Layer 9 of a small transformer language model trained on English Wikipedia (13 layers, counted from 0, width 128).
A neuron's activation on a vector x is SiLU(gate . x) times (in . x), where the dot is the dot product.

Input weights of the MLP neurons that the questions are about. A number n stands for n times 0.001.
n11 gate: -185 -58 -178 -49 -160 84 -170 18 -79 -165 -55 -60 -228 379 310 -54 -45 177 -75 -126 -72 -205 -89 -9 -4 -9 63 -122 299 -18 22 93 -63 90 -18 -22 -188 -142 -59 -194 -162 -215 -67 -358 -234 -44 182 238 109 -139 -119 -186 -176 -183 -132 158 27 -156 22 222 274 -84 184 -153 102 -63 -41 4 -201 0 182 284 -132 216 -166 -110 -134 -143 185 62 217 -75 -58 125 -203 -17 324 -94 53 218 -58 -13 203 -31 -112 58 118 75 150 88 97 -96 291 179 -75 -197 -84 129 154 -138 -68 -147 124 -18 -5 27 112 -31 -26 -244 -94 -62 -80 -22 168 -71 193 -229
n33 gate: -96 124 -225 75 4 -114 -191 0 0 -205 105 34 -101 -103 -169 278 -204 -299 74 144 243 -113 -136 123 46 -52 88 -60 -47 -55 39 126 -76 -72 203 66 40 -69 77 66 -52 -53 52 263 -157 -121 -20 68 -144 -83 74 102 51 -87 -81 -8 -57 -4 -123 66 -80 154 93 184 -118 422 68 -91 253 -251 -358 -16 61 -59 32 -153 -127 77 -177 43 -197 -55 -71 190 -47 173 76 79 -55 -24 16 24 -98 -106 119 -16 -60 78 0 -27 -189 33 -100 -159 -195 104 12 28 -161 142 -110 79 193 92 53 48 -279 -71 -86 288 295 -55 51 4 141 -107 -51 0
n115 gate: 105 -153 0 -108 64 -175 -12 -8 186 0 -229 19 -106 158 -63 20 32 48 -122 -133 -68 102 57 -36 -124 134 84 -146 -177 92 -60 -68 -194 170 -182 -35 117 39 -225 104 8 41 12 -246 55 -201 175 266 156 217 158 87 285 -52 163 41 -323 20 64 47 205 76 -12 -28 -79 0 263 -211 336 -12 -16 -93 20 -32 52 -28 -340 -101 -109 -191 -12 52 80 160 32 -179 153 52 98 57 -120 24 -28 -16 216 32 -61 -51 87 221 -64 -7 51 156 79 -205 -20 40 -81 -119 134 88 56 -68 -270 -166 -81 -100 44 323 -270 -76 -16 104 -126 88 114 -20
n136 gate: -332 9 258 -198 356 -112 -212 -153 132 139 53 70 -115 254 -128 -48 -192 -51 123 322 277 167 -152 -241 -88 -110 126 -249 -94 -207 30 258 9 253 43 233 -74 -71 -220 -134 -83 -208 -198 21 243 -170 -64 104 -114 151 -64 -34 -145 95 114 -4 13 -26 39 291 -9 -47 0 -22 77 -131 31 -69 -26 -57 -21 -157 101 47 -17 132 17 -42 -17 -4 180 163 -137 -121 -192 -103 -35 -9 -59 189 -190 -17 -132 124 -17 -172 18 0 -150 64 240 -44 0 93 -51 -87 -60 -129 -154 142 0 -388 236 104 35 9 143 90 184 4 -43 142 244 -133 39 0 21 -162
n173 gate: -189 -12 113 4 44 28 -20 25 16 -103 295 74 33 82 32 297 160 105 -56 -176 -192 191 -39 -81 -75 -91 -53 78 -268 304 158 -36 66 62 40 -80 -143 -259 182 126 61 -96 -20 -153 -209 297 16 213 -148 12 -112 44 72 73 265 -280 -54 37 290 -266 -20 53 36 -148 137 -161 -136 -129 -219 -249 161 -49 -202 -96 143 -261 20 4 -128 28 44 -49 -69 -57 -44 -54 -70 -69 -72 29 12 -70 72 -109 65 -97 58 36 44 -152 105 -15 40 107 -144 8 -72 -105 95 -73 -105 337 20 -127 29 -255 -37 81 -52 255 -192 141 -8 -259 82 -85 -92 44
n183 gate: 4 -140 55 4 -109 223 -17 98 63 45 212 12 39 -143 -59 17 -43 -160 -29 68 21 108 -242 -118 -90 -21 -148 -309 87 -72 -227 261 21 26 -8 370 -38 24 142 123 17 -234 182 54 -276 -129 -51 247 -234 -13 25 -273 -150 34 -56 -107 78 -110 115 140 68 181 25 -201 -172 -193 -192 -34 13 -39 134 -60 -73 138 -280 150 -296 -292 4 194 92 0 -210 8 259 108 68 -262 4 78 -25 -256 -163 -92 152 -122 99 -83 176 -100 -113 67 4 99 91 -4 171 -4 -69 -34 93 -181 0 311 237 21 26 -131 -105 84 -81 164 33 46 124 131 17 -13
n192 gate: -35 -94 -12 -58 -150 -54 -23 -161 57 -4 -119 70 250 49 104 276 31 -204 -69 55 -35 -24 -89 -232 -102 8 125 -208 84 -105 -58 232 -279 176 27 -31 -12 -34 -36 185 23 -115 58 61 0 161 -236 239 159 -124 -111 4 -146 89 -39 59 67 27 47 76 -137 -181 68 -67 -104 71 -173 -151 -50 107 81 98 -134 111 78 -84 -8 11 -126 -155 -177 -73 120 -108 153 48 66 89 84 -119 361 -164 -8 104 -70 -240 87 -134 127 -172 -65 -43 -272 57 0 137 88 15 43 19 -45 58 50 -109 -12 -31 -20 120 196 267 20 8 -261 -42 386 209 198 100
n222 gate: 51 54 58 -66 123 -96 -12 274 72 23 59 18 39 71 -115 -244 -47 73 194 187 -50 -114 -48 42 -26 -149 -50 -86 -49 147 185 65 192 31 164 87 -113 -190 -32 36 159 4 185 -76 111 -263 -31 4 -4 -23 -160 192 84 -43 -71 -161 -185 -54 -113 79 78 62 72 -47 149 -216 8 223 19 186 88 -74 -169 34 -287 31 -263 15 16 204 165 -135 150 135 179 81 47 4 -76 -154 58 82 -119 -275 -70 39 126 -122 -61 -23 50 -86 15 -106 -34 23 -111 -96 -82 -200 278 127 31 -16 -304 -137 -12 -85 153 -89 47 -115 23 -104 412 151 -121 145
n231 gate: 35 -31 -76 -88 118 183 73 58 57 306 -219 -62 47 -111 -121 -105 124 186 15 89 138 164 11 -38 175 54 -100 -62 -132 -11 194 69 -77 93 -212 72 227 89 -86 163 12 -208 -65 -34 61 -42 -11 -39 317 15 283 -110 -117 4 16 -31 -27 -19 -223 30 -62 34 -38 77 19 -167 -43 -15 -107 172 11 -112 218 125 -154 -64 4 -104 -58 -126 -8 175 206 -57 45 244 -208 53 38 281 -54 -228 4 -34 100 -54 -357 366 23 0 91 121 127 75 94 -223 -23 -42 -16 91 136 180 -99 108 -39 19 -12 -179 -68 -80 15 -137 -42 80 39 -126 -109 72
n233 gate: 249 -185 39 114 174 -292 -352 -266 -17 -73 179 -50 125 -233 -230 165 93 109 138 -124 -303 -81 -59 -179 72 125 -92 18 -168 -4 -275 -227 -151 -222 -130 73 97 118 40 41 -181 0 -61 130 -78 -61 -83 -217 -72 -325 -17 26 -9 35 -4 -62 80 123 9 -128 44 -166 172 44 208 -13 80 166 -109 31 122 -9 178 -169 -88 104 57 145 -40 188 -100 305 126 -61 4 -146 132 53 -65 -174 13 66 160 -95 -13 -31 49 47 -9 86 -292 49 149 -116 56 115 117 340 -94 266 -139 -105 52 -256 -4 -53 318 -92 0 -39 97 -248 -252 -113 147 -188 65 -95
n241 gate: -151 -20 -187 187 4 -31 -24 -131 332 118 80 60 -84 -106 -23 -111 91 74 131 169 -165 80 -119 -297 -99 52 20 -32 243 215 -86 -136 103 127 143 50 -43 -313 84 24 -161 68 98 -74 -12 31 -191 -158 103 -82 147 -175 -108 -137 56 -56 8 -4 236 -4 51 70 272 63 39 179 -75 101 -195 -40 -66 -111 -215 132 -20 100 -344 11 32 121 0 90 16 16 -143 -59 -59 137 -100 -176 47 79 -116 -66 -4 -371 -40 -250 47 181 -132 -51 -126 -260 -73 28 31 156 103 -31 165 66 58 -201 -8 -131 63 222 85 27 130 -70 31 35 4 109 -81 39
n246 gate: -80 216 -121 -265 -241 -228 -42 -175 51 -150 -67 116 214 158 5 0 61 74 -83 61 248 129 58 219 -254 -109 -28 0 -276 70 46 70 9 -321 60 60 -192 95 -14 48 -23 14 -23 -5 92 258 -74 377 -221 -150 -336 -111 78 70 -295 -156 24 154 -14 169 -23 -404 133 90 213 -52 28 -84 -238 286 74 193 -14 88 -56 -221 355 73 255 23 -371 60 -56 -126 -203 129 -127 103 55 148 89 165 208 111 51 -256 123 0 -222 14 5 -48 -32 0 -37 -23 18 -107 266 330 76 37 -149 -127 67 -99 103 -79 -157 158 230 19 65 -9 66 205 -78 74
n266 gate: 269 161 -290 320 -269 115 -30 -107 -99 68 -67 -19 -46 -58 -40 36 -66 50 128 25 111 26 -29 240 -243 -5 146 -81 276 -45 70 65 335 -91 94 153 10 -304 -271 156 -348 272 120 -89 -79 30 -235 -141 -5 5 -356 -159 287 30 199 -127 -133 -25 -176 108 0 95 34 -10 -149 -25 20 55 -245 -297 -224 -56 117 0 50 -59 150 -39 269 -40 -144 190 120 -335 129 -181 -91 -90 -133 -276 100 197 30 193 -65 -150 148 -449 104 360 139 -233 -5 289 -20 -66 -30 -95 0 -5 235 -120 224 50 107 -168 -272 -60 139 195 -81 279 -149 294 46 -55 -93 -45
n267 gate: 97 179 9 -228 -214 136 238 -102 -122 134 229 -257 -224 0 -163 70 199 -82 -9 -198 46 -103 -122 -14 -40 -195 151 -167 -247 -182 127 32 -46 -148 0 54 -101 189 98 -199 87 -14 -9 -208 -9 -266 -55 18 -71 -371 9 77 -32 23 153 320 -14 -160 339 160 -74 -27 -193 92 208 9 -28 177 -123 121 -132 -161 9 41 -142 -158 -14 102 -291 100 -95 27 109 41 -253 -108 0 251 -112 -312 27 9 -122 244 -220 -59 102 148 122 112 -331 -157 -4 -129 -99 -142 -90 -82 -28 -209 -197 -114 159 120 84 342 110 118 -99 59 202 95 145 318 -28 -64 63 5
n277 gate: 71 -92 37 248 0 272 83 34 110 61 -165 -59 -42 84 -4 311 33 4 -20 58 -71 160 24 -169 -84 -252 228 46 45 -66 115 -119 -226 -100 -237 -12 -137 72 13 107 -262 -132 87 -61 -29 -118 49 -113 -11 -41 37 -193 8 -21 169 -118 -76 4 191 -8 -29 -95 150 4 184 -134 -121 4 -21 -80 -193 159 -206 25 91 -196 157 -32 4 -54 -164 115 -276 -54 94 -4 -54 8 -204 84 170 -117 -188 -393 319 -37 -118 -53 29 -151 -185 -42 -36 141 159 100 184 313 189 -218 321 66 -66 -104 -59 -176 146 66 49 -190 62 -82 20 0 130 -281 0 94
n11 in: -179 -62 -172 -70 -219 105 -159 165 -52 -159 162 88 130 -123 -92 139 325 -140 -143 129 18 -31 59 -75 -4 54 168 85 247 -119 -197 0 134 -18 178 -104 102 123 76 -151 204 68 -128 105 -65 48 57 22 -64 305 139 31 87 4 265 -54 157 172 53 193 -27 263 -207 -125 74 -277 147 -316 -136 27 -140 -80 112 -65 53 -43 88 -129 54 -75 -70 26 13 -88 39 -33 -133 -150 -169 -175 -26 67 -31 140 88 -180 -54 -48 -131 82 -79 82 -356 -202 121 71 -17 -158 -291 -92 34 -75 96 337 -288 -286 31 132 -17 53 -186 -35 -240 96 13 66 489 -35
n33 in: 123 122 -215 401 -79 116 -328 -104 226 100 129 -27 -406 41 255 -214 123 23 -97 19 94 148 -58 23 54 95 108 -351 32 23 84 5 156 199 102 -60 -254 -27 95 -39 -5 178 -206 79 9 -106 75 193 -64 145 23 -56 -125 -117 271 -28 -243 300 108 196 273 -251 -266 19 -37 -14 -132 126 84 -206 98 66 -238 319 -164 9 -229 91 0 98 9 -177 -191 -65 -120 76 104 177 133 157 -61 71 412 125 75 -98 -195 -37 56 -138 14 9 -96 -155 -156 277 37 98 5 60 -72 -219 5 -113 -258 161 108 61 -55 168 122 -93 51 -98 76 -122 289 -213
n115 in: 12 -317 139 -69 61 -114 -156 120 -222 176 -142 -297 -25 -59 110 -71 290 -110 226 -66 -111 -33 -8 16 -83 50 -49 -112 -12 -33 86 -126 -170 0 -133 -40 -164 229 -33 -254 -25 155 4 73 113 65 -200 50 156 254 16 199 -53 82 87 100 54 176 -78 -204 41 61 -72 145 -53 -237 -207 -216 69 -67 171 0 25 -170 -41 81 25 -147 95 -244 -16 118 -65 147 28 222 -29 98 64 146 -209 82 69 4 37 0 62 93 134 32 61 427 -64 200 129 152 -40 -199 -200 106 121 192 -191 -165 -200 29 -119 -12 32 29 41 -4 126 -212 21 45 132 170
n136 in: 97 -22 134 -147 -173 281 22 35 4 59 -191 41 -204 -176 -194 -93 -145 -99 -111 96 -61 129 116 113 -203 -225 -26 44 -111 26 121 -238 -44 0 377 137 -44 -163 -155 -252 -245 -13 61 73 -82 103 -199 -66 -4 -44 -137 43 -77 204 155 -18 84 13 -39 187 170 99 -311 0 -323 -31 -114 -355 -117 218 -263 13 212 82 192 -21 13 -135 13 -74 95 -95 52 -316 -305 -45 -171 169 -98 -31 -209 -145 -95 99 126 91 -13 30 43 0 -39 65 -237 13 -107 -48 26 17 -79 43 -8 -61 186 -26 186 -269 -35 -117 236 -312 105 -4 -90 -203 -9 87 166 -77
n173 in: 91 136 29 294 159 16 4 116 20 -12 -88 -31 -96 28 93 108 364 150 -56 91 -33 146 47 73 -32 -229 156 -8 -161 -16 273 -126 -99 165 85 -121 -8 63 -88 8 -115 0 12 150 32 8 232 215 -19 -111 -202 -191 -4 -16 -33 100 -138 -152 4 -80 -181 -53 64 -103 -190 58 161 -248 33 -8 236 219 -87 -85 213 -77 -49 -64 -178 -12 -20 -33 -73 167 20 171 173 -69 64 -33 82 -318 85 121 135 -29 -33 -72 413 -36 187 -27 -187 140 121 189 198 -69 -204 -4 98 315 -236 33 -71 37 66 -24 178 224 157 -49 -24 -53 -12 -278 -128 -53
n183 in: 350 201 128 49 194 269 -125 18 -149 130 5 63 240 60 22 14 -27 -154 -118 228 -36 -63 -68 -181 43 18 -4 144 65 239 -132 313 67 27 35 -22 -93 60 298 -92 22 -168 177 377 158 4 49 22 -169 22 -17 18 -118 164 122 -18 -118 -200 107 294 -4 93 74 27 97 121 -224 66 119 -131 -53 31 -171 -70 -4 -52 -35 -95 130 71 198 -238 -93 -13 -57 105 -143 -239 231 0 -297 -143 -9 -162 151 -31 49 -83 0 428 -66 -103 99 22 4 156 495 31 -5 -53 -13 257 154 -18 118 18 -170 354 39 -62 -13 -22 184 9 67 -27 -78 -197
n192 in: -122 88 8 24 72 171 8 211 8 70 274 38 0 -116 -155 -37 -97 -103 -63 161 -188 143 221 -263 12 110 40 97 -59 -28 -123 155 202 230 -122 0 249 8 65 -66 36 230 -124 -222 51 -177 -139 -226 15 44 87 135 -8 88 -28 -101 -347 -140 -96 58 4 199 47 73 -16 -36 40 -24 68 319 99 -226 -4 -16 136 -75 136 8 -210 40 -91 -20 -270 -331 150 156 40 84 -35 -16 244 -77 -47 40 -124 -232 -150 87 162 -47 56 -63 12 265 -51 76 -111 36 37 -60 -107 208 107 165 -159 -36 -302 -84 -12 36 72 8 253 36 -12 100 -90 8
n222 in: -169 23 -74 115 193 290 42 309 -146 131 47 -75 0 -223 -55 89 140 -60 -109 -196 93 19 18 -51 54 -122 -19 94 50 -162 198 184 -360 75 137 68 60 143 -340 235 -5 190 143 -137 229 5 147 -51 50 167 -23 106 -119 -93 -235 89 -175 -19 60 -131 -172 5 -36 61 188 -244 112 -83 277 483 276 -65 -184 -119 -153 14 -143 -270 215 -129 37 -101 -9 212 375 171 -47 -125 -205 -28 111 121 -87 -46 -111 0 197 91 9 0 73 194 -32 235 186 -14 87 -331 -113 55 0 83 115 37 -189 61 -107 -92 64 -267 5 -280 -87 -235 197 74 109 -9
n231 in: -40 -90 -304 167 19 148 -110 28 85 137 -144 56 116 185 4 -167 150 70 96 303 0 -219 -216 -62 45 -107 -157 -142 81 31 86 128 -182 158 -92 12 110 72 155 69 106 156 51 -100 112 -50 66 -91 50 -8 -77 -105 -62 20 227 87 143 -94 -408 171 -106 -190 -34 4 139 -75 -12 8 156 -148 -47 -165 -139 -135 70 -127 257 -11 -47 -12 -116 -140 85 -136 -12 -70 -43 203 146 -48 4 -220 -19 -170 90 27 -67 54 -39 -38 -124 124 205 -72 234 -204 42 -214 -147 -66 93 51 -140 -35 0 138 -185 70 77 97 -126 27 -23 381 12 43 134 -127
n233 in: 135 -36 -138 -155 -71 124 -107 -320 44 165 -291 -102 -127 -39 102 226 -41 -243 -75 27 -63 32 -98 22 35 -204 -322 9 -18 240 -324 -84 72 95 128 -127 161 211 18 148 -152 -133 53 -159 -238 22 235 103 -77 -98 -62 -173 -172 -343 186 36 -155 -107 -22 4 220 -124 -100 131 -26 27 -32 18 276 178 168 -130 141 154 -125 57 -120 208 108 177 -93 -98 -35 -111 167 -229 -22 98 96 -64 192 -40 9 40 -393 -191 -118 154 -243 123 62 41 -39 35 -127 -27 180 142 -235 -120 0 -205 151 18 -41 212 -220 155 88 -36 85 133 -313 31 122 45 4 -216
n241 in: 144 -134 -17 271 125 274 239 -76 165 245 -21 -152 -60 -129 -29 170 -89 -50 -12 17 -159 179 167 25 -146 -72 256 97 37 79 -83 -50 8 -114 115 -78 -46 -44 26 30 -76 -81 359 -211 -70 375 -117 -55 -46 105 161 -29 -215 -138 366 72 307 126 273 -143 0 -21 70 194 -141 55 -254 -175 29 103 112 -93 -111 37 -134 272 63 -118 140 -58 21 37 -141 154 -37 139 118 221 -74 102 -67 -4 41 87 50 -17 -140 -74 50 107 -95 39 -86 253 304 143 95 195 -42 -33 -148 21 -42 -156 81 38 -126 121 54 42 50 100 91 -137 -59 -8 -217 -145
n246 in: 136 113 -246 -43 -82 -103 174 35 64 -279 -142 269 181 -59 69 -106 -245 108 38 -471 91 -190 182 60 46 22 113 -75 -26 -56 82 -39 -70 -158 -81 -111 -91 21 -119 179 118 -169 -104 -34 193 269 -129 31 -181 -4 -43 30 180 61 141 -22 -53 308 -174 68 -213 -267 166 -70 -107 -4 4 -267 0 -4 -138 22 115 -116 169 4 130 -93 66 -82 -181 -52 168 -9 -137 -8 127 -194 -81 -35 268 26 107 9 -286 -22 9 119 -369 -98 -120 -56 -55 199 -21 -52 -278 202 211 -155 -83 -43 168 -44 -243 -167 -83 91 -4 4 148 -34 77 17 -136 22 -302 -56
n266 in: -133 142 0 -23 70 61 0 -361 -19 256 -14 -27 -115 -54 -19 -10 -38 252 -28 -198 9 168 -219 -52 68 43 155 -100 277 103 -140 215 28 -76 -9 194 287 9 -297 88 -142 -82 136 -427 -79 56 220 -388 -175 -179 19 -61 -144 230 96 76 -249 -113 113 -60 -269 -51 -5 -52 116 114 -38 -360 145 14 19 -57 -24 -172 -254 139 56 -274 -71 42 -61 -70 261 -126 195 -45 -208 23 -18 -101 -117 -114 5 125 89 -187 157 157 307 37 186 -44 -96 192 -129 -118 51 -266 86 -252 306 -61 261 -123 -110 -152 -5 351 -37 -23 85 79 -46 -93 -190 -19 -83 135
n267 in: 273 4 173 -95 -13 -186 48 48 -154 51 -129 -25 -173 -147 65 190 136 30 21 -22 179 129 -33 -147 -236 13 126 -9 -116 152 -134 22 -40 9 69 51 131 67 93 -279 140 -120 100 82 116 -141 277 158 36 109 43 47 -17 239 -75 132 -142 -152 100 -220 188 203 434 -97 52 -286 92 -186 78 -22 -56 223 -44 -90 -200 253 65 106 -167 52 -298 -238 151 69 43 -21 26 87 209 71 96 127 -86 -95 -113 108 132 -30 73 -180 267 97 178 8 -179 253 -137 -35 190 168 33 143 56 70 213 -88 -92 22 -189 65 17 311 138 -65 251 -260 13 73
n277 in: 70 179 -52 355 69 -39 214 0 -159 -165 -62 -133 200 134 -349 -163 -360 -43 -158 219 153 89 112 265 51 -110 -22 -62 51 273 -238 -221 84 -211 -9 -13 -61 109 13 -266 -92 9 135 -142 -52 -99 -87 39 59 48 120 39 0 152 -27 -88 -98 -87 65 110 166 -82 30 66 -280 -84 22 147 -43 -84 -155 -70 137 -86 113 -163 148 233 9 203 -143 -26 138 -69 -129 -54 232 95 -26 -120 56 228 39 -133 -139 213 84 -98 -47 -4 -173 -202 -17 -72 -60 9 17 441 115 -324 -133 39 -30 140 -182 -9 61 117 -95 -182 127 320 -34 43 -4 -182 77 13

Each question shows a token from some text and the vector x that enters the MLP there. A number n stands for n times 0.0056.

"urg": -11 -32 11 -46 87 41 -46 -37 60 202 -27 -53 -61 105 20 -156 -27 9 23 45 -145 -2 183 51 42 74 -94 105 145 182 -24 -122 -175 166 -246 -123 17 171 67 74 12 -37 0 155 60 8 178 -181 105 159 -186 7 108 -92 27 80 -19 63 -130 0 80 8 -134 147 -39 -232 -6 -19 -61 -21 -117 -43 -137 -3 121 -17 -65 -38 61 82 -25 48 -32 -23 18 271 11 31 30 96 147 33 -92 -58 -16 31 149 39 105 -12 -50 150 -59 -46 2 -147 -133 32 -217 -28 87 25 -134 -36 -46 18 -99 31 0 49 -174 51 23 -158 225 -89 65 56
Which three neurons fire most, strongest first? n115, n231, n222

"es,": 10 51 3 -16 100 -160 114 -99 50 -70 -77 -78 -119 141 10 -42 7 29 24 -104 -15 -83 107 -8 168 17 9 54 -130 26 21 -8 -48 -67 16 64 -53 132 -5 91 118 99 -37 40 -90 3 18 47 70 -92 1 -1 -73 -2 -47 -36 16 35 -6 -39 128 18 12 -2 28 76 82 41 7 25 189 -119 29 -3 -74 65 -6 -233 -58 106 10 -40 -17 52 -10 109 -16 52 46 209 -5 32 8 -116 39 109 70 157 52 36 -138 371 99 28 24 -33 50 88 -59 -86 107 27 -19 -181 -56 88 -45 48 -100 -12 -29 -34 150 -39 -29 -45 -22 -21
Which of these neurons fires most? n115

" in": -46 72 -98 -3 -24 4 -63 16 10 -86 -38 -132 -67 -18 -27 -86 37 -87 66 -21 -14 -83 -146 -20 8 -5 -22 -22 87 29 -45 149 -20 -38 6 -18 45 105 -60 -26 -1 -16 13 50 -50 -27 -26 10 -131 -3 1 61 3 17 33 -25 8 -16 -2 -4 52 14 201 19 -2 27 -32 19 110 47 49 -39 -31 15 146 -108 70 -160 0 38 -8 21 48 -49 11 176 3 133 -26 -113 -57 1 32 -80 15 -18 0 142 117 -68 148 414 56 6 3 2 40 -59 58 56 -79 -79 -40 -38 -67 -33 46 -21 80 7 35 -149 101 -53 -89 64 -101 61
The two highest activations, in order: n231, n277

";": -79 39 -62 12 2 -60 5 49 -11 -1 68 -202 0 -20 -38 -17 18 -2 186 1 -11 -101 -171 -2 197 -61 -22 51 -6 68 -72 44 -14 -33 13 -45 49 114 -7 -55 -5 9 -94 55 41 -56 17 -32 -78 -32 -7 49 57 20 -54 3 -14 -41 0 2 36 -88 75 42 83 -6 -27 76 42 -64 -26 19 -87 -2 26 -41 -35 -120 -7 18 -115 -9 43 25 29 198 3 27 -70 -94 -71 -2 31 -23 93 -54 49 89 87 -5 68 419 50 -146 -52 -40 50 19 102 -23 -69 -28 9 -53 -10 -27 37 55 -53 -15 -7 -29 -9 34 47 -3 6 36
Which of these neurons fires most? n136

" \"": -175 -132 -27 -66 32 32 98 76 0 111 -146 -196 -50 -108 6 -4 -26 -35 -3 -50 84 -13 -250 77 109 -150 18 24 101 -40 -22 174 101 5 -116 28 -25 313 -34 8 6 3 3 -12 40 -27 -21 74 237 -18 -33 28 -90 -101 132 -74 36 -12 -2 -24 41 -103 -42 162 -72 48 38 21 -105 126 -73 -91 22 -4 -66 45 -70 -50 -15 -89 58 21 54 -24 86 169 9 4 39 9 29 118 -5 -2 -127 -55 -77 19 -26 -55 185 234 -18 49 -9 -154 -49 -41 -43 -26 -62 -4 65 -131 -70 -128 25 -66 -103 4 13 -23 27 93 99 -19 -146 3
Which of these neurons fires most? n231

"T": -121 -150 70 -89 70 66 10 -104 -22 257 -33 -23 -24 -137 94 -64 47 41 -84 14 -157 1 -6 21 -78 -7 11 -128 40 -126 0 -20 -15 10 55 148 -62 99 -13 -78 22 -114 96 45 106 10 -68 31 311 -26 -66 107 120 -41 146 42 7 -15 46 -23 -39 -94 -5 100 80 1 -55 16 -15 -127 8 -91 153 72 21 87 0 -67 -15 168 48 26 -40 59 -40 -85 -48 -72 -61 7 -29 53 56 -91 -87 62 53 -40 -28 -50 247 176 61 66 -41 -156 51 -48 -83 -18 -172 51 -80 116 -37 -4 111 -173 158 -46 -97 31 -75 -40 -206 94 -17 0
The two highest activations, in order: n136, n115

"6)": 48 196 -75 34 60 -48 -16 -108 -85 172 -29 -160 -105 89 76 72 -1 79 -99 -22 211 -92 -34 21 250 63 10 44 66 -29 -73 -112 130 -52 -52 -80 20 62 -70 78 156 85 100 113 -215 99 69 -74 -133 -8 51 66 -85 145 -39 -110 36 18 -72 -49 104 -87 98 -66 -51 41 67 -31 -30 -42 20 -119 150 -47 -9 84 142 7 122 -41 -1 77 -78 209 -75 174 52 55 -46 -142 52 99 -41 30 79 180 45 75 112 35 9 196 20 -38 46 0 166 -60 -62 106 4 44 44 -63 -73 -32 156 -106 -92 -71 70 -42 56 -64 44 -86 48 -46
Which of these neurons fires most? n192

" Dan": 41 -137 33 39 189 150 -55 111 61 220 12 -71 -86 -37 78 -227 -95 -57 -83 21 72 -36 -69 7 -7 46 110 7 102 -116 12 1 -81 173 -154 -207 -111 -73 -62 49 33 66 -60 93 50 -88 20 -86 219 -41 -127 -60 -22 51 66 -196 76 -25 41 -12 -15 -129 -33 55 -56 -65 50 -16 -96 66 -171 -181 -159 6 51 -12 120 -208 -47 -87 22 -47 -157 -21 3 211 -14 -68 -12 134 -48 103 -26 107 156 171 27 -142 124 13 114 130 69 -13 272 -57 3 10 60 13 -10 95 -79 -84 -31 -34 23 -9 -62 -76 -123 -112 163 -85 10 -63 15 -80
Which of these neurons fires most? n231

" the": -17 54 7 -33 -18 -75 55 15 0 -29 31 -197 40 -53 -71 -90 0 49 101 -24 -39 -84 -193 -3 57 -8 -28 -14 -145 41 13 106 3 -16 57 -3 42 65 -17 -21 -34 -76 -26 0 22 -11 31 -13 -107 30 -5 36 70 33 -6 3 -68 -3 -10 -9 -2 -47 79 82 25 13 -74 16 -5 -12 -68 2 -118 48 66 -35 7 -71 6 45 -6 -97 27 -24 -26 206 -24 68 -1 -164 -39 -21 18 -14 106 -39 2 61 30 17 97 453 3 -111 -20 -64 12 41 81 -8 -90 -24 31 31 2 -15 46 68 55 3 -29 -22 52 29 -19 33 24 76
The most active neuron and its activation: n267, at about 0.19

"est": 26 -116 123 77 117 -45 70 60 63 50 50 -27 -79 79 -129 -176 -84 70 76 20 147 -69 128 104 -50 65 -57 73 3 154 90 -101 -116 280 -153 71 -153 100 -44 71 63 -111 265 131 -150 6 5 5 133 20 -138 11 149 -68 128 39 26 118 3 65 -47 54 -37 105 -192 -37 -133 -193 85 -13 12 -66 -223 54 -18 114 61 -50 -45 3 -46 84 33 -32 -133 330 70 -94 77 40 125 90 26 -3 36 -119 77 2 12 -53 -162 143 -82 -30 75 -156 -17 -35 -66 18 -9 119 43 -58 -82 57 -63 -129 -9 13 61 54 -38 18 -69 119 1 -42
Which of these neurons fires most? n115

" program": 6 -52 44 -99 35 -2 118 -32 6 -16 55 -80 149 12 30 74 55 60 205 12 27 -7 -81 59 1 110 53 116 11 -70 19 7 -136 65 85 -11 -3 105 -27 44 35 -98 51 37 -108 97 68 -75 104 116 30 14 -206 -40 55 -15 -9 -115 46 19 2 -56 -292 24 128 4 -95 -13 187 -49 -94 84 -39 -91 50 -22 -39 -92 -4 -9 72 -17 -146 107 57 300 -31 5 -63 219 227 -29 -168 -212 -95 134 65 21 -65 -68 105 224 -95 -50 -92 45 71 -8 -30 -124 184 73 -167 -34 -178 -72 -52 -117 -73 9 78 -40 -12 154 -38 16 -54 -15
The two highest activations, in order: n222, n231

"t": -70 -35 -94 57 2 5 31 -48 135 179 27 -129 -35 5 -105 -44 117 153 97 64 -255 66 110 -77 -24 -23 46 -90 -27 142 -23 -118 -48 10 71 -120 15 169 162 -55 -115 7 -100 57 119 -27 92 -36 217 -16 27 68 59 -22 -117 -1 57 -29 66 23 146 19 -48 -40 60 -4 -46 84 60 -17 9 98 20 40 -19 169 -174 -78 40 -20 -13 -1 38 12 -37 321 36 -97 69 -59 115 17 100 18 -31 3 124 24 7 -134 13 237 -73 51 -47 7 2 33 129 -78 140 -43 -148 -45 20 34 138 -7 33 -1 66 -19 11 -105 82 6 -53 87
The most active neuron and its activation: n241, at about 0.71

"F": -115 -384 35 63 67 63 29 -134 -120 217 0 -90 83 -20 128 -51 57 -65 -109 -203 -15 -28 -40 -53 25 141 -1 -41 96 -134 10 -54 18 -37 -33 83 53 -16 -60 63 28 -69 -13 25 143 63 -42 25 375 -82 13 -26 75 -69 104 -42 -48 3 123 -65 -56 -108 -52 65 110 -17 9 52 -50 -34 59 -92 -26 92 -77 135 8 -18 4 17 -76 -42 65 -9 27 -69 -88 19 -57 -90 -38 96 -41 -5 -64 95 27 2 -1 13 36 130 44 51 -109 -7 69 -75 10 -47 -152 -88 -27 29 -187 95 4 88 117 38 -99 1 -62 -94 -29 116 -48 -5
Which of these neurons fires most? n115

" (": 27 -2 -57 -123 -23 -30 100 -48 -74 6 -140 -218 -88 -11 -45 17 -11 -69 112 -13 35 30 -268 -20 64 10 -10 1 86 -20 41 -18 -24 3 22 -16 -10 227 24 -33 -98 76 -54 54 -107 -88 -15 -18 222 -43 -61 50 -116 -48 38 -113 77 3 162 -62 -66 -51 34 -7 -151 73 50 4 -108 1 -67 158 22 74 -43 19 -57 2 48 -37 37 7 -1 81 50 96 -3 48 2 100 -14 258 27 -45 -46 59 44 265 16 -14 184 215 -84 46 -26 -67 54 -94 50 -112 20 89 20 17 62 100 157 31 -148 -35 174 -98 68 -104 104 77 -209 41
The most active neuron and its activation: n267, at about 0.47